Layer 11 of a small transformer language model trained on English Wikipedia (15 layers, counted from 0, width 96).
A neuron's activation on a vector x is GELU(weights . x + bias), where the dot is the dot product.

Input weights of the MLP neurons that the questions are about. A number n stands for (n - 128) times 0.01.
n41 (bias -0.052): 87, 93, 166, 144, 128, 122, 127, 104, 157, 100, 127, 152, 144, 116, 117, 109, 110, 123, 108, 135, 153, 159, 163, 163, 126, 174, 120, 118, 156, 149, 153, 130, 134, 132, 136, 121, 114, 145, 122, 167, 99, 124, 116, 88, 188, 176, 138, 140, 118, 128, 156, 74, 163, 116, 145, 115, 133, 109, 116, 123, 101, 142, 150, 105, 124, 119, 183, 121, 118, 119, 107, 124, 149, 136, 107, 131, 169, 132, 140, 126, 109, 110, 121, 109, 96, 110, 119, 126, 133, 137, 145, 117, 121, 125, 134, 113
n47 (bias -0.037): 119, 120, 118, 149, 143, 122, 144, 123, 161, 116, 116, 146, 132, 114, 109, 122, 122, 105, 134, 112, 104, 94, 126, 119, 138, 103, 185, 97, 153, 135, 178, 110, 118, 128, 143, 83, 136, 119, 152, 140, 149, 128, 141, 152, 124, 119, 168, 136, 126, 127, 122, 137, 119, 111, 146, 90, 144, 110, 111, 137, 121, 86, 138, 128, 112, 173, 118, 109, 135, 110, 113, 150, 129, 130, 157, 109, 136, 134, 136, 147, 124, 114, 159, 126, 139, 126, 110, 119, 142, 121, 132, 114, 157, 181, 111, 110
n73 (bias -0.040): 106, 67, 125, 135, 157, 138, 121, 97, 152, 145, 163, 128, 146, 145, 120, 97, 124, 113, 93, 151, 102, 134, 147, 202, 96, 187, 139, 97, 161, 144, 100, 174, 165, 101, 103, 173, 126, 140, 137, 169, 164, 119, 101, 108, 166, 184, 132, 135, 91, 137, 168, 86, 169, 114, 87, 114, 168, 115, 186, 87, 101, 97, 132, 109, 131, 163, 158, 40, 88, 120, 106, 116, 64, 145, 102, 125, 150, 93, 125, 131, 142, 119, 142, 107, 103, 120, 161, 137, 128, 112, 147, 116, 120, 131, 164, 142
n108 (bias -0.014): 147, 146, 110, 170, 130, 131, 138, 94, 159, 127, 124, 143, 141, 82, 121, 116, 141, 120, 112, 133, 126, 137, 137, 112, 136, 125, 159, 122, 99, 134, 148, 111, 111, 148, 117, 99, 134, 141, 144, 145, 116, 129, 150, 97, 134, 153, 138, 152, 150, 121, 129, 122, 141, 118, 166, 123, 118, 131, 121, 137, 139, 112, 102, 80, 108, 143, 123, 102, 130, 122, 155, 140, 102, 123, 111, 136, 163, 98, 124, 133, 110, 100, 135, 121, 116, 120, 100, 142, 124, 96, 137, 116, 123, 148, 121, 134
n112 (bias 0.025): 121, 153, 127, 105, 102, 114, 140, 156, 160, 116, 125, 145, 150, 124, 114, 113, 149, 115, 112, 102, 130, 122, 129, 115, 96, 147, 137, 135, 121, 125, 130, 125, 136, 144, 132, 117, 118, 128, 133, 144, 118, 162, 114, 107, 125, 139, 135, 125, 131, 114, 151, 97, 123, 125, 141, 101, 139, 124, 132, 142, 172, 135, 129, 130, 136, 149, 134, 126, 143, 106, 153, 121, 131, 119, 138, 99, 127, 142, 118, 123, 101, 115, 144, 131, 107, 103, 110, 141, 137, 146, 150, 141, 148, 159, 161, 115
n127 (bias 0.080): 135, 98, 118, 152, 125, 117, 138, 137, 132, 100, 141, 121, 114, 101, 115, 121, 142, 137, 97, 118, 133, 126, 150, 124, 120, 118, 118, 107, 117, 125, 171, 144, 150, 113, 141, 128, 108, 126, 156, 146, 120, 122, 123, 159, 146, 135, 140, 121, 145, 119, 114, 118, 119, 120, 111, 117, 121, 126, 133, 132, 116, 107, 126, 119, 134, 144, 139, 115, 114, 127, 146, 141, 109, 144, 151, 159, 139, 154, 157, 148, 153, 121, 135, 117, 121, 146, 130, 137, 130, 111, 135, 148, 137, 127, 127, 145
n198 (bias -0.009): 109, 131, 124, 114, 120, 86, 134, 111, 158, 131, 127, 126, 117, 117, 123, 109, 135, 122, 104, 126, 131, 131, 136, 113, 105, 106, 150, 118, 121, 133, 131, 127, 114, 149, 126, 139, 128, 138, 131, 132, 134, 120, 126, 125, 142, 148, 146, 174, 105, 124, 119, 123, 107, 109, 115, 111, 130, 122, 133, 103, 131, 136, 132, 129, 145, 108, 136, 107, 114, 140, 141, 130, 83, 132, 135, 120, 118, 168, 119, 131, 149, 114, 145, 161, 107, 106, 147, 113, 140, 110, 126, 169, 148, 177, 116, 187
n209 (bias 0.055): 141, 151, 140, 149, 117, 123, 116, 98, 131, 126, 129, 134, 114, 121, 106, 153, 134, 169, 106, 117, 101, 137, 135, 167, 114, 144, 144, 140, 141, 135, 147, 139, 105, 137, 125, 126, 145, 122, 110, 119, 120, 126, 123, 125, 141, 115, 100, 144, 133, 137, 125, 161, 116, 110, 140, 122, 137, 139, 143, 127, 129, 133, 94, 82, 120, 137, 127, 144, 118, 116, 114, 130, 147, 144, 139, 126, 121, 120, 132, 124, 109, 122, 121, 123, 109, 142, 113, 145, 159, 98, 156, 142, 136, 141, 122, 118
n225 (bias -0.080): 109, 103, 84, 128, 126, 106, 140, 130, 126, 111, 105, 145, 134, 133, 117, 97, 137, 136, 117, 127, 118, 143, 140, 87, 125, 121, 111, 110, 143, 114, 126, 149, 130, 105, 129, 135, 122, 140, 140, 144, 127, 122, 112, 130, 115, 132, 108, 137, 110, 130, 127, 133, 167, 111, 121, 128, 167, 118, 106, 108, 129, 146, 145, 138, 106, 148, 139, 110, 114, 150, 145, 82, 155, 140, 136, 137, 115, 130, 135, 143, 135, 108, 174, 136, 125, 115, 117, 127, 165, 166, 141, 147, 144, 165, 152, 125
n241 (bias 0.027): 148, 133, 120, 121, 123, 102, 127, 122, 128, 77, 121, 151, 111, 131, 125, 138, 143, 124, 138, 113, 104, 142, 135, 136, 102, 97, 158, 140, 109, 96, 133, 117, 127, 148, 103, 158, 138, 127, 129, 118, 119, 140, 116, 137, 113, 138, 119, 130, 126, 116, 99, 127, 133, 131, 125, 130, 148, 106, 180, 132, 150, 152, 138, 138, 104, 128, 110, 103, 81, 129, 117, 114, 112, 129, 134, 100, 161, 152, 114, 158, 126, 119, 145, 161, 115, 143, 125, 122, 115, 165, 148, 150, 146, 166, 143, 110
n268 (bias -0.040): 108, 101, 120, 137, 127, 73, 124, 102, 153, 118, 109, 132, 127, 108, 96, 123, 176, 148, 116, 137, 134, 125, 105, 134, 111, 101, 131, 119, 83, 100, 162, 119, 117, 136, 119, 113, 140, 108, 155, 145, 149, 144, 108, 116, 123, 151, 178, 152, 136, 109, 131, 135, 109, 112, 117, 122, 110, 96, 119, 164, 157, 140, 148, 153, 93, 83, 117, 121, 147, 146, 172, 133, 90, 115, 102, 106, 123, 129, 127, 153, 131, 143, 160, 135, 111, 100, 124, 127, 131, 124, 149, 147, 160, 138, 159, 175
n271 (bias 0.021): 111, 112, 118, 132, 125, 110, 100, 112, 146, 125, 123, 132, 131, 128, 97, 120, 148, 115, 96, 121, 131, 160, 138, 146, 129, 125, 117, 121, 113, 107, 155, 162, 160, 138, 121, 92, 136, 122, 142, 146, 104, 102, 139, 148, 133, 149, 119, 138, 111, 137, 139, 125, 133, 127, 96, 121, 167, 122, 132, 125, 123, 133, 152, 140, 132, 118, 97, 122, 103, 118, 141, 154, 116, 125, 119, 141, 119, 122, 111, 128, 166, 128, 102, 118, 124, 149, 119, 104, 128, 147, 144, 117, 131, 122, 134, 142
n308 (bias 0.043): 150, 109, 96, 124, 137, 106, 159, 130, 130, 143, 135, 126, 127, 131, 138, 146, 149, 112, 117, 94, 129, 135, 127, 122, 115, 130, 125, 144, 102, 121, 129, 133, 136, 140, 101, 119, 136, 126, 118, 157, 127, 148, 116, 159, 137, 143, 115, 157, 152, 146, 114, 110, 114, 141, 94, 97, 103, 121, 116, 133, 155, 122, 135, 107, 121, 103, 118, 94, 95, 143, 161, 133, 120, 134, 144, 112, 102, 101, 139, 125, 123, 97, 141, 171, 115, 133, 154, 136, 119, 105, 166, 118, 104, 146, 127, 156
n315 (bias 0.102): 126, 117, 127, 139, 151, 155, 93, 148, 130, 111, 153, 121, 108, 138, 102, 105, 158, 164, 112, 122, 131, 128, 114, 129, 124, 123, 151, 122, 114, 112, 138, 153, 158, 139, 151, 131, 129, 117, 123, 134, 97, 149, 184, 142, 117, 117, 162, 125, 105, 160, 177, 111, 116, 124, 87, 130, 139, 116, 98, 129, 119, 108, 119, 110, 123, 168, 118, 130, 142, 90, 91, 115, 153, 135, 130, 128, 133, 146, 131, 105, 134, 127, 132, 124, 129, 112, 106, 128, 119, 144, 126, 154, 109, 123, 118, 134
n334 (bias 0.059): 112, 127, 132, 160, 115, 132, 128, 130, 122, 107, 111, 155, 132, 85, 145, 133, 139, 143, 127, 144, 124, 101, 127, 118, 109, 103, 129, 136, 124, 107, 132, 100, 118, 134, 120, 95, 108, 128, 139, 133, 73, 139, 128, 115, 118, 158, 131, 132, 129, 116, 139, 101, 129, 140, 115, 117, 122, 121, 131, 154, 120, 153, 130, 138, 147, 133, 114, 137, 117, 142, 141, 163, 132, 127, 147, 110, 151, 132, 143, 137, 168, 117, 125, 148, 143, 124, 105, 112, 138, 105, 150, 83, 125, 137, 132, 144
n351 (bias -0.036): 93, 66, 108, 127, 170, 146, 150, 119, 144, 121, 123, 104, 105, 133, 125, 117, 142, 87, 108, 150, 118, 125, 117, 161, 112, 173, 153, 131, 148, 130, 141, 156, 110, 107, 128, 171, 118, 161, 108, 154, 111, 118, 119, 110, 155, 183, 172, 180, 137, 107, 172, 79, 114, 126, 100, 127, 140, 110, 198, 97, 84, 91, 114, 98, 112, 140, 164, 5, 99, 85, 152, 123, 81, 129, 104, 149, 170, 164, 106, 136, 148, 153, 127, 110, 82, 81, 157, 149, 133, 164, 130, 121, 103, 111, 176, 166
n381 (bias 0.094): 109, 102, 107, 157, 114, 110, 126, 121, 101, 115, 121, 158, 108, 147, 138, 139, 115, 134, 145, 131, 123, 118, 145, 128, 127, 108, 125, 124, 105, 107, 124, 133, 140, 143, 127, 114, 135, 114, 121, 113, 135, 142, 119, 109, 123, 150, 131, 117, 123, 134, 114, 130, 116, 116, 137, 114, 115, 124, 158, 164, 106, 143, 130, 133, 130, 125, 132, 133, 106, 130, 128, 159, 132, 123, 124, 147, 137, 122, 130, 146, 138, 131, 118, 131, 130, 146, 130, 158, 131, 122, 134, 122, 144, 131, 140, 114
n382 (bias 0.063): 89, 112, 130, 148, 106, 112, 125, 136, 116, 149, 168, 132, 132, 147, 121, 107, 134, 141, 96, 115, 125, 143, 152, 152, 127, 89, 158, 110, 99, 129, 138, 149, 113, 133, 72, 126, 128, 136, 101, 127, 126, 127, 146, 136, 128, 118, 149, 136, 120, 142, 131, 138, 121, 142, 128, 109, 127, 124, 108, 124, 140, 127, 129, 119, 91, 122, 151, 130, 113, 139, 111, 141, 131, 114, 114, 123, 127, 112, 100, 139, 119, 133, 142, 108, 145, 130, 98, 170, 151, 126, 168, 147, 146, 147, 131, 126

Each question shows a token from some text and the vector x that enters the MLP there. A number n stands for (n - 128) times 0.037.

" are": 130, 146, 130, 121, 101, 115, 156, 125, 161, 130, 110, 130, 149, 127, 121, 116, 134, 117, 113, 125, 130, 117, 132, 82, 203, 129, 141, 98, 104, 165, 125, 89, 94, 110, 116, 120, 87, 142, 148, 138, 130, 135, 89, 131, 125, 141, 144, 172, 111, 93, 144, 136, 117, 142, 118, 122, 141, 114, 119, 153, 129, 129, 135, 133, 99, 132, 115, 139, 169, 122, 138, 129, 112, 135, 140, 116, 149, 114, 119, 132, 120, 132, 117, 128, 169, 149, 133, 120, 136, 111, 100, 160, 152, 113, 121, 149
Which neuron fires most, and how strongly? n268, at about 3.2

" and": 126, 168, 140, 129, 106, 118, 131, 116, 141, 151, 110, 135, 133, 116, 140, 137, 140, 89, 133, 126, 127, 130, 119, 110, 144, 122, 148, 132, 139, 133, 155, 87, 121, 142, 140, 123, 48, 134, 126, 132, 95, 134, 67, 121, 94, 119, 126, 153, 120, 99, 93, 117, 137, 147, 131, 169, 149, 119, 139, 129, 145, 142, 137, 165, 131, 127, 125, 154, 134, 150, 127, 136, 122, 121, 159, 137, 142, 133, 145, 121, 125, 119, 124, 111, 154, 159, 138, 96, 130, 137, 99, 133, 143, 108, 106, 130
Which neuron lights up most? n334

" ": 149, 149, 129, 141, 144, 161, 99, 146, 140, 119, 137, 98, 141, 149, 127, 149, 133, 127, 114, 139, 115, 123, 148, 111, 172, 122, 120, 111, 115, 125, 157, 133, 148, 129, 149, 118, 92, 133, 138, 117, 151, 151, 109, 127, 105, 79, 128, 104, 123, 121, 120, 126, 57, 142, 118, 178, 147, 142, 123, 137, 175, 112, 98, 141, 169, 137, 95, 142, 153, 126, 136, 155, 129, 79, 121, 120, 98, 121, 115, 129, 114, 142, 109, 99, 121, 98, 171, 148, 140, 112, 98, 159, 153, 94, 112, 111
Which neuron fires most, and how strongly? n315, at about 1.4

"d": 100, 201, 133, 138, 134, 154, 143, 142, 149, 149, 139, 115, 138, 145, 117, 90, 120, 124, 116, 126, 159, 130, 98, 120, 149, 120, 112, 164, 152, 164, 118, 136, 121, 102, 90, 160, 114, 137, 105, 116, 107, 146, 109, 111, 117, 71, 120, 138, 151, 91, 120, 130, 103, 143, 114, 150, 90, 166, 139, 116, 116, 129, 94, 154, 119, 106, 131, 143, 131, 153, 117, 130, 122, 102, 112, 139, 136, 117, 128, 124, 117, 187, 113, 133, 163, 149, 163, 110, 102, 131, 113, 146, 181, 109, 112, 127
Which neuron lights up most? n382

",": 158, 142, 132, 122, 131, 153, 104, 123, 158, 132, 126, 156, 127, 153, 122, 167, 130, 126, 143, 115, 136, 142, 138, 120, 182, 135, 134, 99, 132, 150, 149, 130, 117, 116, 148, 150, 64, 102, 141, 136, 99, 132, 109, 166, 108, 114, 136, 111, 143, 90, 133, 163, 81, 152, 146, 175, 147, 118, 112, 133, 114, 120, 130, 118, 130, 117, 95, 148, 147, 141, 95, 119, 151, 118, 149, 135, 140, 109, 128, 120, 109, 147, 128, 110, 146, 139, 129, 87, 123, 131, 97, 139, 117, 105, 99, 115
Which two neurons fire most, strongest first? n315, n47

"-": 120, 156, 133, 116, 108, 172, 95, 133, 142, 161, 124, 121, 156, 166, 118, 147, 132, 136, 123, 123, 114, 134, 113, 140, 165, 140, 142, 119, 115, 167, 139, 128, 158, 134, 151, 125, 54, 136, 114, 138, 122, 129, 94, 124, 129, 117, 96, 152, 151, 103, 135, 151, 108, 119, 156, 131, 144, 130, 115, 138, 115, 157, 126, 112, 134, 131, 144, 163, 135, 118, 110, 106, 111, 129, 134, 98, 139, 128, 143, 98, 103, 127, 89, 112, 163, 133, 135, 130, 116, 142, 117, 142, 130, 135, 127, 79
Which neuron fires most, and how strongly? n209, at about 1.7

"20": 121, 155, 137, 132, 108, 164, 138, 180, 123, 169, 112, 112, 128, 141, 116, 152, 108, 104, 102, 144, 166, 125, 149, 139, 157, 119, 137, 105, 124, 149, 123, 95, 119, 117, 128, 169, 108, 127, 128, 123, 176, 149, 88, 136, 100, 32, 128, 118, 122, 115, 131, 149, 109, 131, 100, 133, 158, 141, 116, 129, 143, 106, 121, 107, 149, 145, 116, 133, 156, 130, 112, 176, 137, 156, 130, 123, 107, 100, 133, 97, 118, 138, 107, 100, 107, 158, 146, 146, 133, 123, 143, 133, 162, 105, 104, 87
Which neuron lights up most? n209

" the": 129, 108, 137, 122, 133, 146, 128, 139, 166, 129, 120, 122, 134, 144, 124, 142, 129, 127, 120, 131, 118, 133, 140, 150, 151, 143, 85, 94, 113, 149, 131, 124, 136, 114, 130, 130, 42, 149, 134, 154, 120, 122, 49, 126, 119, 157, 118, 151, 130, 133, 121, 133, 127, 153, 131, 144, 130, 127, 118, 121, 120, 114, 116, 139, 134, 132, 142, 111, 126, 153, 149, 130, 122, 141, 134, 126, 121, 131, 134, 96, 147, 128, 106, 114, 157, 152, 135, 135, 125, 135, 113, 126, 127, 119, 130, 118
Which neuron fires most, and how strongly? n73, at about 3.6

" two": 167, 138, 143, 124, 104, 154, 176, 159, 139, 122, 112, 102, 165, 129, 123, 134, 144, 98, 116, 89, 138, 125, 128, 134, 155, 132, 115, 88, 127, 152, 115, 107, 101, 120, 106, 148, 81, 137, 88, 127, 127, 115, 75, 135, 132, 144, 124, 141, 120, 80, 146, 136, 126, 131, 136, 120, 136, 140, 130, 134, 123, 117, 133, 152, 151, 141, 132, 113, 135, 173, 136, 145, 136, 126, 134, 126, 108, 127, 113, 100, 137, 120, 126, 138, 141, 156, 151, 134, 135, 105, 103, 148, 131, 103, 154, 106
Which three neurons fire most, strongest first? n112, n308, n127

"ive": 147, 131, 130, 127, 123, 130, 151, 151, 100, 100, 118, 86, 134, 137, 113, 109, 104, 133, 131, 166, 143, 117, 98, 112, 140, 135, 131, 152, 136, 136, 131, 132, 137, 134, 131, 157, 63, 143, 122, 120, 130, 107, 72, 125, 96, 143, 120, 105, 139, 90, 126, 132, 110, 169, 171, 174, 92, 170, 145, 126, 143, 110, 130, 145, 131, 120, 125, 147, 123, 155, 112, 147, 128, 108, 156, 143, 130, 124, 140, 115, 130, 159, 129, 121, 138, 148, 177, 120, 121, 117, 110, 126, 159, 113, 127, 109
Which two neurons fire most, strongest first? n127, n381

"osed": 134, 146, 113, 107, 146, 108, 136, 126, 116, 160, 115, 98, 119, 145, 131, 140, 110, 128, 159, 140, 135, 132, 107, 123, 167, 149, 138, 101, 144, 173, 120, 114, 103, 100, 132, 126, 69, 172, 134, 150, 174, 132, 107, 126, 143, 122, 95, 148, 166, 87, 152, 141, 98, 155, 126, 104, 129, 137, 102, 121, 149, 92, 106, 152, 133, 137, 121, 156, 133, 138, 145, 134, 119, 105, 135, 123, 130, 125, 154, 111, 128, 106, 124, 133, 153, 116, 148, 115, 86, 117, 117, 136, 130, 131, 102, 158
Which neuron fires most, and how strongly? n308, at about 1.1

".": 127, 112, 136, 133, 114, 154, 126, 111, 161, 133, 132, 95, 138, 141, 130, 155, 118, 142, 77, 147, 115, 128, 137, 161, 154, 150, 132, 113, 118, 183, 122, 132, 128, 122, 120, 131, 95, 136, 110, 134, 106, 138, 75, 99, 137, 138, 118, 160, 121, 95, 154, 103, 133, 162, 136, 185, 170, 107, 132, 130, 113, 127, 130, 108, 130, 137, 130, 89, 141, 111, 139, 140, 123, 109, 124, 118, 159, 145, 129, 135, 110, 131, 102, 116, 121, 117, 126, 127, 123, 144, 105, 128, 124, 105, 133, 106
Which three neurons fire most, strongest first? n351, n73, n41

" not": 137, 154, 124, 126, 104, 113, 155, 126, 149, 132, 108, 111, 123, 98, 117, 148, 125, 85, 137, 135, 141, 134, 139, 110, 188, 124, 160, 100, 114, 120, 105, 124, 134, 146, 119, 143, 73, 161, 122, 111, 158, 145, 103, 93, 155, 99, 126, 158, 88, 122, 133, 147, 92, 146, 129, 145, 132, 127, 117, 150, 126, 153, 115, 138, 128, 115, 127, 139, 137, 109, 132, 169, 108, 151, 149, 130, 116, 126, 118, 113, 130, 117, 117, 134, 158, 141, 123, 117, 97, 128, 87, 164, 192, 132, 124, 112
Which neuron fires most, and how strongly? n198, at about 2.4

"all": 138, 151, 124, 142, 129, 142, 159, 137, 133, 127, 132, 115, 134, 124, 148, 130, 131, 129, 122, 133, 112, 132, 112, 109, 178, 133, 108, 147, 122, 122, 132, 127, 145, 149, 143, 121, 101, 174, 138, 113, 133, 129, 87, 109, 96, 139, 139, 144, 125, 74, 93, 112, 74, 165, 134, 153, 86, 130, 128, 142, 100, 142, 96, 167, 134, 138, 149, 126, 123, 156, 121, 131, 128, 93, 108, 156, 101, 126, 104, 123, 131, 163, 117, 129, 188, 154, 148, 146, 139, 110, 114, 136, 109, 119, 127, 143
Which neuron fires most, and how strongly? n381, at about 1.1

" from": 112, 128, 130, 133, 121, 143, 129, 124, 153, 124, 121, 97, 129, 142, 137, 111, 123, 108, 93, 132, 123, 159, 142, 149, 155, 147, 124, 86, 117, 164, 110, 136, 135, 116, 120, 146, 62, 154, 130, 154, 121, 124, 62, 127, 152, 132, 122, 167, 133, 107, 134, 112, 126, 147, 134, 134, 165, 125, 150, 136, 132, 138, 129, 135, 126, 142, 114, 94, 140, 108, 135, 110, 114, 126, 121, 154, 129, 128, 128, 121, 119, 139, 122, 117, 125, 118, 132, 143, 113, 142, 108, 124, 120, 103, 131, 146
Which neuron lights up most? n351

"ud": 133, 133, 119, 159, 138, 136, 114, 109, 99, 147, 106, 88, 128, 146, 136, 164, 118, 176, 141, 132, 133, 104, 149, 140, 184, 128, 88, 159, 132, 122, 92, 142, 137, 120, 98, 134, 101, 154, 126, 115, 142, 157, 92, 118, 110, 92, 140, 131, 105, 97, 104, 146, 88, 158, 155, 154, 111, 121, 154, 92, 130, 129, 117, 129, 143, 145, 112, 148, 115, 148, 117, 159, 124, 106, 146, 146, 102, 116, 130, 160, 119, 159, 93, 140, 175, 135, 139, 139, 78, 127, 98, 158, 133, 139, 113, 137
Which neuron fires most, and how strongly? n381, at about 1.8

" is": 127, 131, 127, 117, 115, 124, 153, 113, 151, 147, 124, 124, 122, 150, 123, 132, 118, 116, 131, 128, 120, 131, 135, 90, 203, 116, 144, 110, 102, 176, 129, 99, 103, 113, 113, 122, 96, 123, 150, 155, 158, 133, 112, 133, 111, 116, 154, 182, 114, 92, 128, 140, 98, 156, 127, 132, 143, 101, 119, 135, 120, 138, 136, 133, 100, 133, 108, 154, 161, 120, 126, 115, 124, 154, 132, 112, 148, 107, 129, 120, 109, 152, 120, 129, 199, 162, 128, 132, 115, 89, 100, 135, 138, 112, 123, 140
Which neuron fires most, and how strongly? n47, at about 2.8

" of": 130, 128, 138, 126, 135, 132, 132, 132, 128, 119, 121, 139, 134, 165, 153, 108, 110, 106, 132, 122, 159, 123, 127, 103, 157, 135, 117, 104, 115, 113, 116, 147, 129, 117, 127, 121, 71, 112, 143, 153, 158, 141, 54, 154, 109, 115, 96, 151, 137, 108, 117, 142, 126, 138, 159, 194, 160, 173, 115, 113, 137, 159, 139, 135, 144, 132, 96, 138, 121, 112, 123, 101, 116, 134, 138, 138, 105, 128, 131, 109, 142, 107, 143, 101, 172, 147, 160, 122, 104, 141, 122, 139, 127, 114, 99, 129
Which neuron fires most, and how strongly? n225, at about 1.8

"n": 95, 164, 118, 123, 143, 141, 151, 126, 113, 122, 138, 144, 137, 155, 142, 115, 125, 123, 126, 89, 137, 97, 131, 107, 163, 134, 129, 190, 129, 125, 112, 120, 134, 99, 158, 144, 98, 120, 114, 113, 121, 129, 76, 95, 131, 94, 133, 127, 132, 131, 147, 146, 88, 114, 126, 240, 94, 138, 160, 146, 111, 111, 116, 133, 131, 142, 123, 150, 138, 177, 128, 118, 139, 99, 141, 129, 134, 116, 124, 132, 113, 164, 100, 128, 150, 154, 123, 124, 106, 117, 103, 172, 142, 119, 123, 119
Which neuron fires most, and how strongly? n381, at about 0.54

"an": 139, 130, 125, 141, 121, 129, 143, 146, 108, 124, 120, 133, 134, 116, 149, 150, 121, 131, 135, 125, 118, 133, 126, 145, 177, 135, 119, 180, 125, 164, 137, 120, 96, 119, 130, 174, 61, 108, 117, 112, 119, 126, 147, 117, 136, 111, 90, 127, 163, 106, 119, 152, 81, 132, 147, 178, 89, 122, 153, 143, 125, 128, 136, 141, 134, 116, 118, 158, 146, 120, 145, 100, 118, 145, 136, 103, 105, 120, 104, 114, 120, 153, 104, 94, 148, 195, 155, 144, 116, 127, 108, 154, 155, 105, 130, 82
Which neuron fires most, and how strongly? n209, at about 1.2

" their": 132, 121, 147, 137, 107, 130, 147, 144, 150, 148, 118, 128, 125, 131, 143, 131, 154, 115, 133, 128, 142, 111, 144, 140, 145, 120, 80, 79, 125, 158, 116, 112, 133, 136, 142, 116, 46, 148, 112, 135, 135, 131, 56, 130, 122, 152, 129, 154, 114, 128, 127, 116, 129, 135, 148, 144, 128, 124, 139, 135, 119, 111, 125, 154, 152, 133, 146, 119, 124, 143, 135, 128, 116, 123, 140, 124, 119, 114, 147, 109, 125, 109, 131, 113, 154, 163, 139, 150, 131, 114, 122, 122, 142, 102, 130, 108
Which neuron lights up most? n73

"===\n": 107, 132, 139, 138, 115, 150, 110, 122, 147, 144, 138, 100, 139, 147, 148, 159, 126, 119, 82, 135, 135, 168, 136, 146, 169, 112, 147, 129, 123, 196, 113, 120, 120, 129, 157, 118, 101, 115, 114, 158, 125, 120, 82, 109, 139, 108, 124, 148, 120, 81, 154, 106, 145, 154, 137, 160, 145, 132, 116, 148, 120, 143, 134, 117, 135, 119, 118, 172, 140, 101, 124, 136, 145, 102, 129, 123, 142, 149, 104, 129, 123, 142, 109, 136, 125, 117, 139, 124, 107, 105, 96, 118, 141, 87, 96, 112
Which neuron fires most, and how strongly? n41, at about 3

" can": 151, 185, 125, 124, 101, 101, 146, 118, 146, 138, 112, 87, 115, 95, 130, 176, 140, 113, 126, 122, 138, 96, 134, 106, 162, 106, 140, 103, 130, 164, 67, 111, 118, 106, 126, 143, 94, 154, 142, 125, 149, 148, 111, 110, 123, 146, 147, 157, 131, 124, 134, 128, 103, 160, 146, 160, 114, 118, 112, 132, 149, 180, 134, 130, 80, 143, 142, 123, 154, 141, 134, 113, 103, 131, 137, 159, 120, 130, 107, 131, 124, 101, 122, 120, 165, 162, 146, 110, 86, 125, 126, 151, 122, 100, 133, 128
Which neuron fires most, and how strongly? n108, at about 1.2

" C": 156, 164, 143, 135, 116, 152, 92, 134, 155, 149, 139, 125, 143, 114, 141, 112, 121, 108, 97, 114, 178, 141, 103, 137, 173, 127, 113, 121, 94, 136, 158, 124, 108, 111, 103, 141, 106, 114, 132, 119, 145, 123, 105, 133, 111, 124, 100, 161, 105, 107, 135, 143, 87, 137, 156, 144, 103, 141, 122, 133, 142, 112, 126, 125, 134, 103, 126, 139, 141, 135, 134, 133, 136, 120, 155, 137, 135, 124, 105, 121, 102, 214, 100, 115, 162, 139, 125, 137, 125, 132, 112, 116, 124, 91, 126, 122
Which neuron fires most, and how strongly? n382, at about 0.5

" by": 157, 132, 117, 134, 104, 134, 150, 135, 124, 137, 107, 119, 142, 144, 152, 139, 133, 105, 141, 121, 132, 151, 118, 120, 170, 119, 126, 84, 121, 153, 114, 115, 120, 139, 120, 125, 60, 144, 119, 143, 133, 120, 77, 107, 138, 103, 113, 165, 147, 89, 123, 124, 137, 124, 125, 154, 164, 131, 127, 128, 127, 134, 157, 144, 123, 148, 123, 117, 142, 126, 150, 88, 106, 133, 140, 150, 125, 110, 120, 133, 136, 124, 112, 115, 147, 157, 107, 130, 148, 143, 99, 152, 145, 99, 129, 134
Which neuron fires most, and how strongly? n225, at about 2.1

" f": 141, 137, 115, 149, 108, 125, 112, 146, 139, 105, 135, 110, 165, 130, 113, 128, 142, 123, 135, 137, 189, 156, 93, 100, 157, 128, 111, 126, 140, 129, 138, 93, 138, 130, 132, 156, 123, 144, 95, 97, 113, 114, 111, 154, 129, 111, 116, 177, 89, 102, 150, 144, 71, 140, 127, 159, 126, 129, 108, 140, 126, 130, 142, 141, 135, 138, 134, 128, 135, 161, 122, 185, 151, 119, 125, 126, 120, 135, 95, 83, 133, 156, 118, 131, 163, 156, 130, 116, 128, 102, 100, 108, 126, 114, 104, 112
Which three neurons fire most, strongest first? n334, n271, n315

"err": 117, 194, 138, 113, 112, 130, 154, 156, 173, 165, 149, 121, 106, 123, 177, 168, 135, 128, 125, 162, 143, 113, 109, 114, 146, 142, 96, 148, 140, 132, 145, 110, 102, 133, 134, 145, 129, 141, 59, 114, 152, 148, 85, 98, 125, 104, 125, 158, 120, 117, 108, 142, 143, 101, 109, 149, 104, 148, 109, 141, 130, 120, 117, 98, 100, 130, 141, 167, 143, 131, 136, 145, 120, 103, 139, 135, 105, 127, 96, 81, 129, 142, 106, 117, 151, 133, 123, 130, 101, 117, 92, 133, 151, 110, 132, 147
Which neuron lights up most? n209

"un": 86, 132, 114, 128, 140, 128, 121, 149, 126, 138, 107, 74, 122, 117, 142, 154, 141, 159, 145, 162, 133, 114, 136, 88, 165, 143, 114, 175, 136, 121, 98, 119, 103, 76, 156, 120, 81, 112, 124, 128, 125, 132, 105, 125, 141, 128, 123, 144, 117, 80, 139, 146, 111, 170, 148, 177, 124, 161, 149, 154, 117, 119, 120, 129, 137, 150, 124, 158, 117, 106, 153, 150, 152, 117, 123, 118, 118, 98, 114, 103, 105, 157, 110, 134, 142, 147, 143, 151, 112, 125, 117, 143, 130, 147, 117, 124
Which two neurons fire most, strongest first? n334, n381

" at": 134, 145, 113, 91, 142, 136, 147, 124, 134, 126, 125, 110, 123, 133, 140, 139, 121, 106, 91, 108, 157, 119, 134, 98, 171, 128, 146, 85, 113, 148, 123, 130, 132, 119, 113, 137, 80, 147, 127, 141, 142, 131, 95, 133, 124, 129, 113, 182, 134, 95, 117, 112, 133, 139, 151, 153, 173, 115, 142, 131, 152, 140, 106, 149, 143, 130, 125, 129, 124, 143, 140, 78, 136, 124, 131, 156, 120, 104, 146, 118, 128, 138, 116, 94, 156, 156, 128, 144, 110, 131, 131, 106, 119, 81, 138, 127
Which two neurons fire most, strongest first? n225, n351

" p": 140, 147, 109, 130, 142, 133, 98, 129, 140, 130, 132, 98, 119, 127, 153, 154, 123, 102, 160, 120, 174, 112, 123, 129, 142, 125, 90, 153, 102, 122, 118, 127, 157, 151, 118, 146, 107, 121, 93, 129, 132, 123, 80, 153, 114, 141, 132, 186, 126, 121, 138, 159, 94, 124, 134, 160, 148, 115, 116, 130, 128, 112, 126, 102, 126, 128, 124, 156, 139, 157, 155, 149, 119, 82, 134, 121, 141, 124, 106, 111, 132, 165, 133, 85, 152, 136, 129, 119, 122, 103, 91, 130, 160, 137, 122, 104
Which neuron lights up most? n268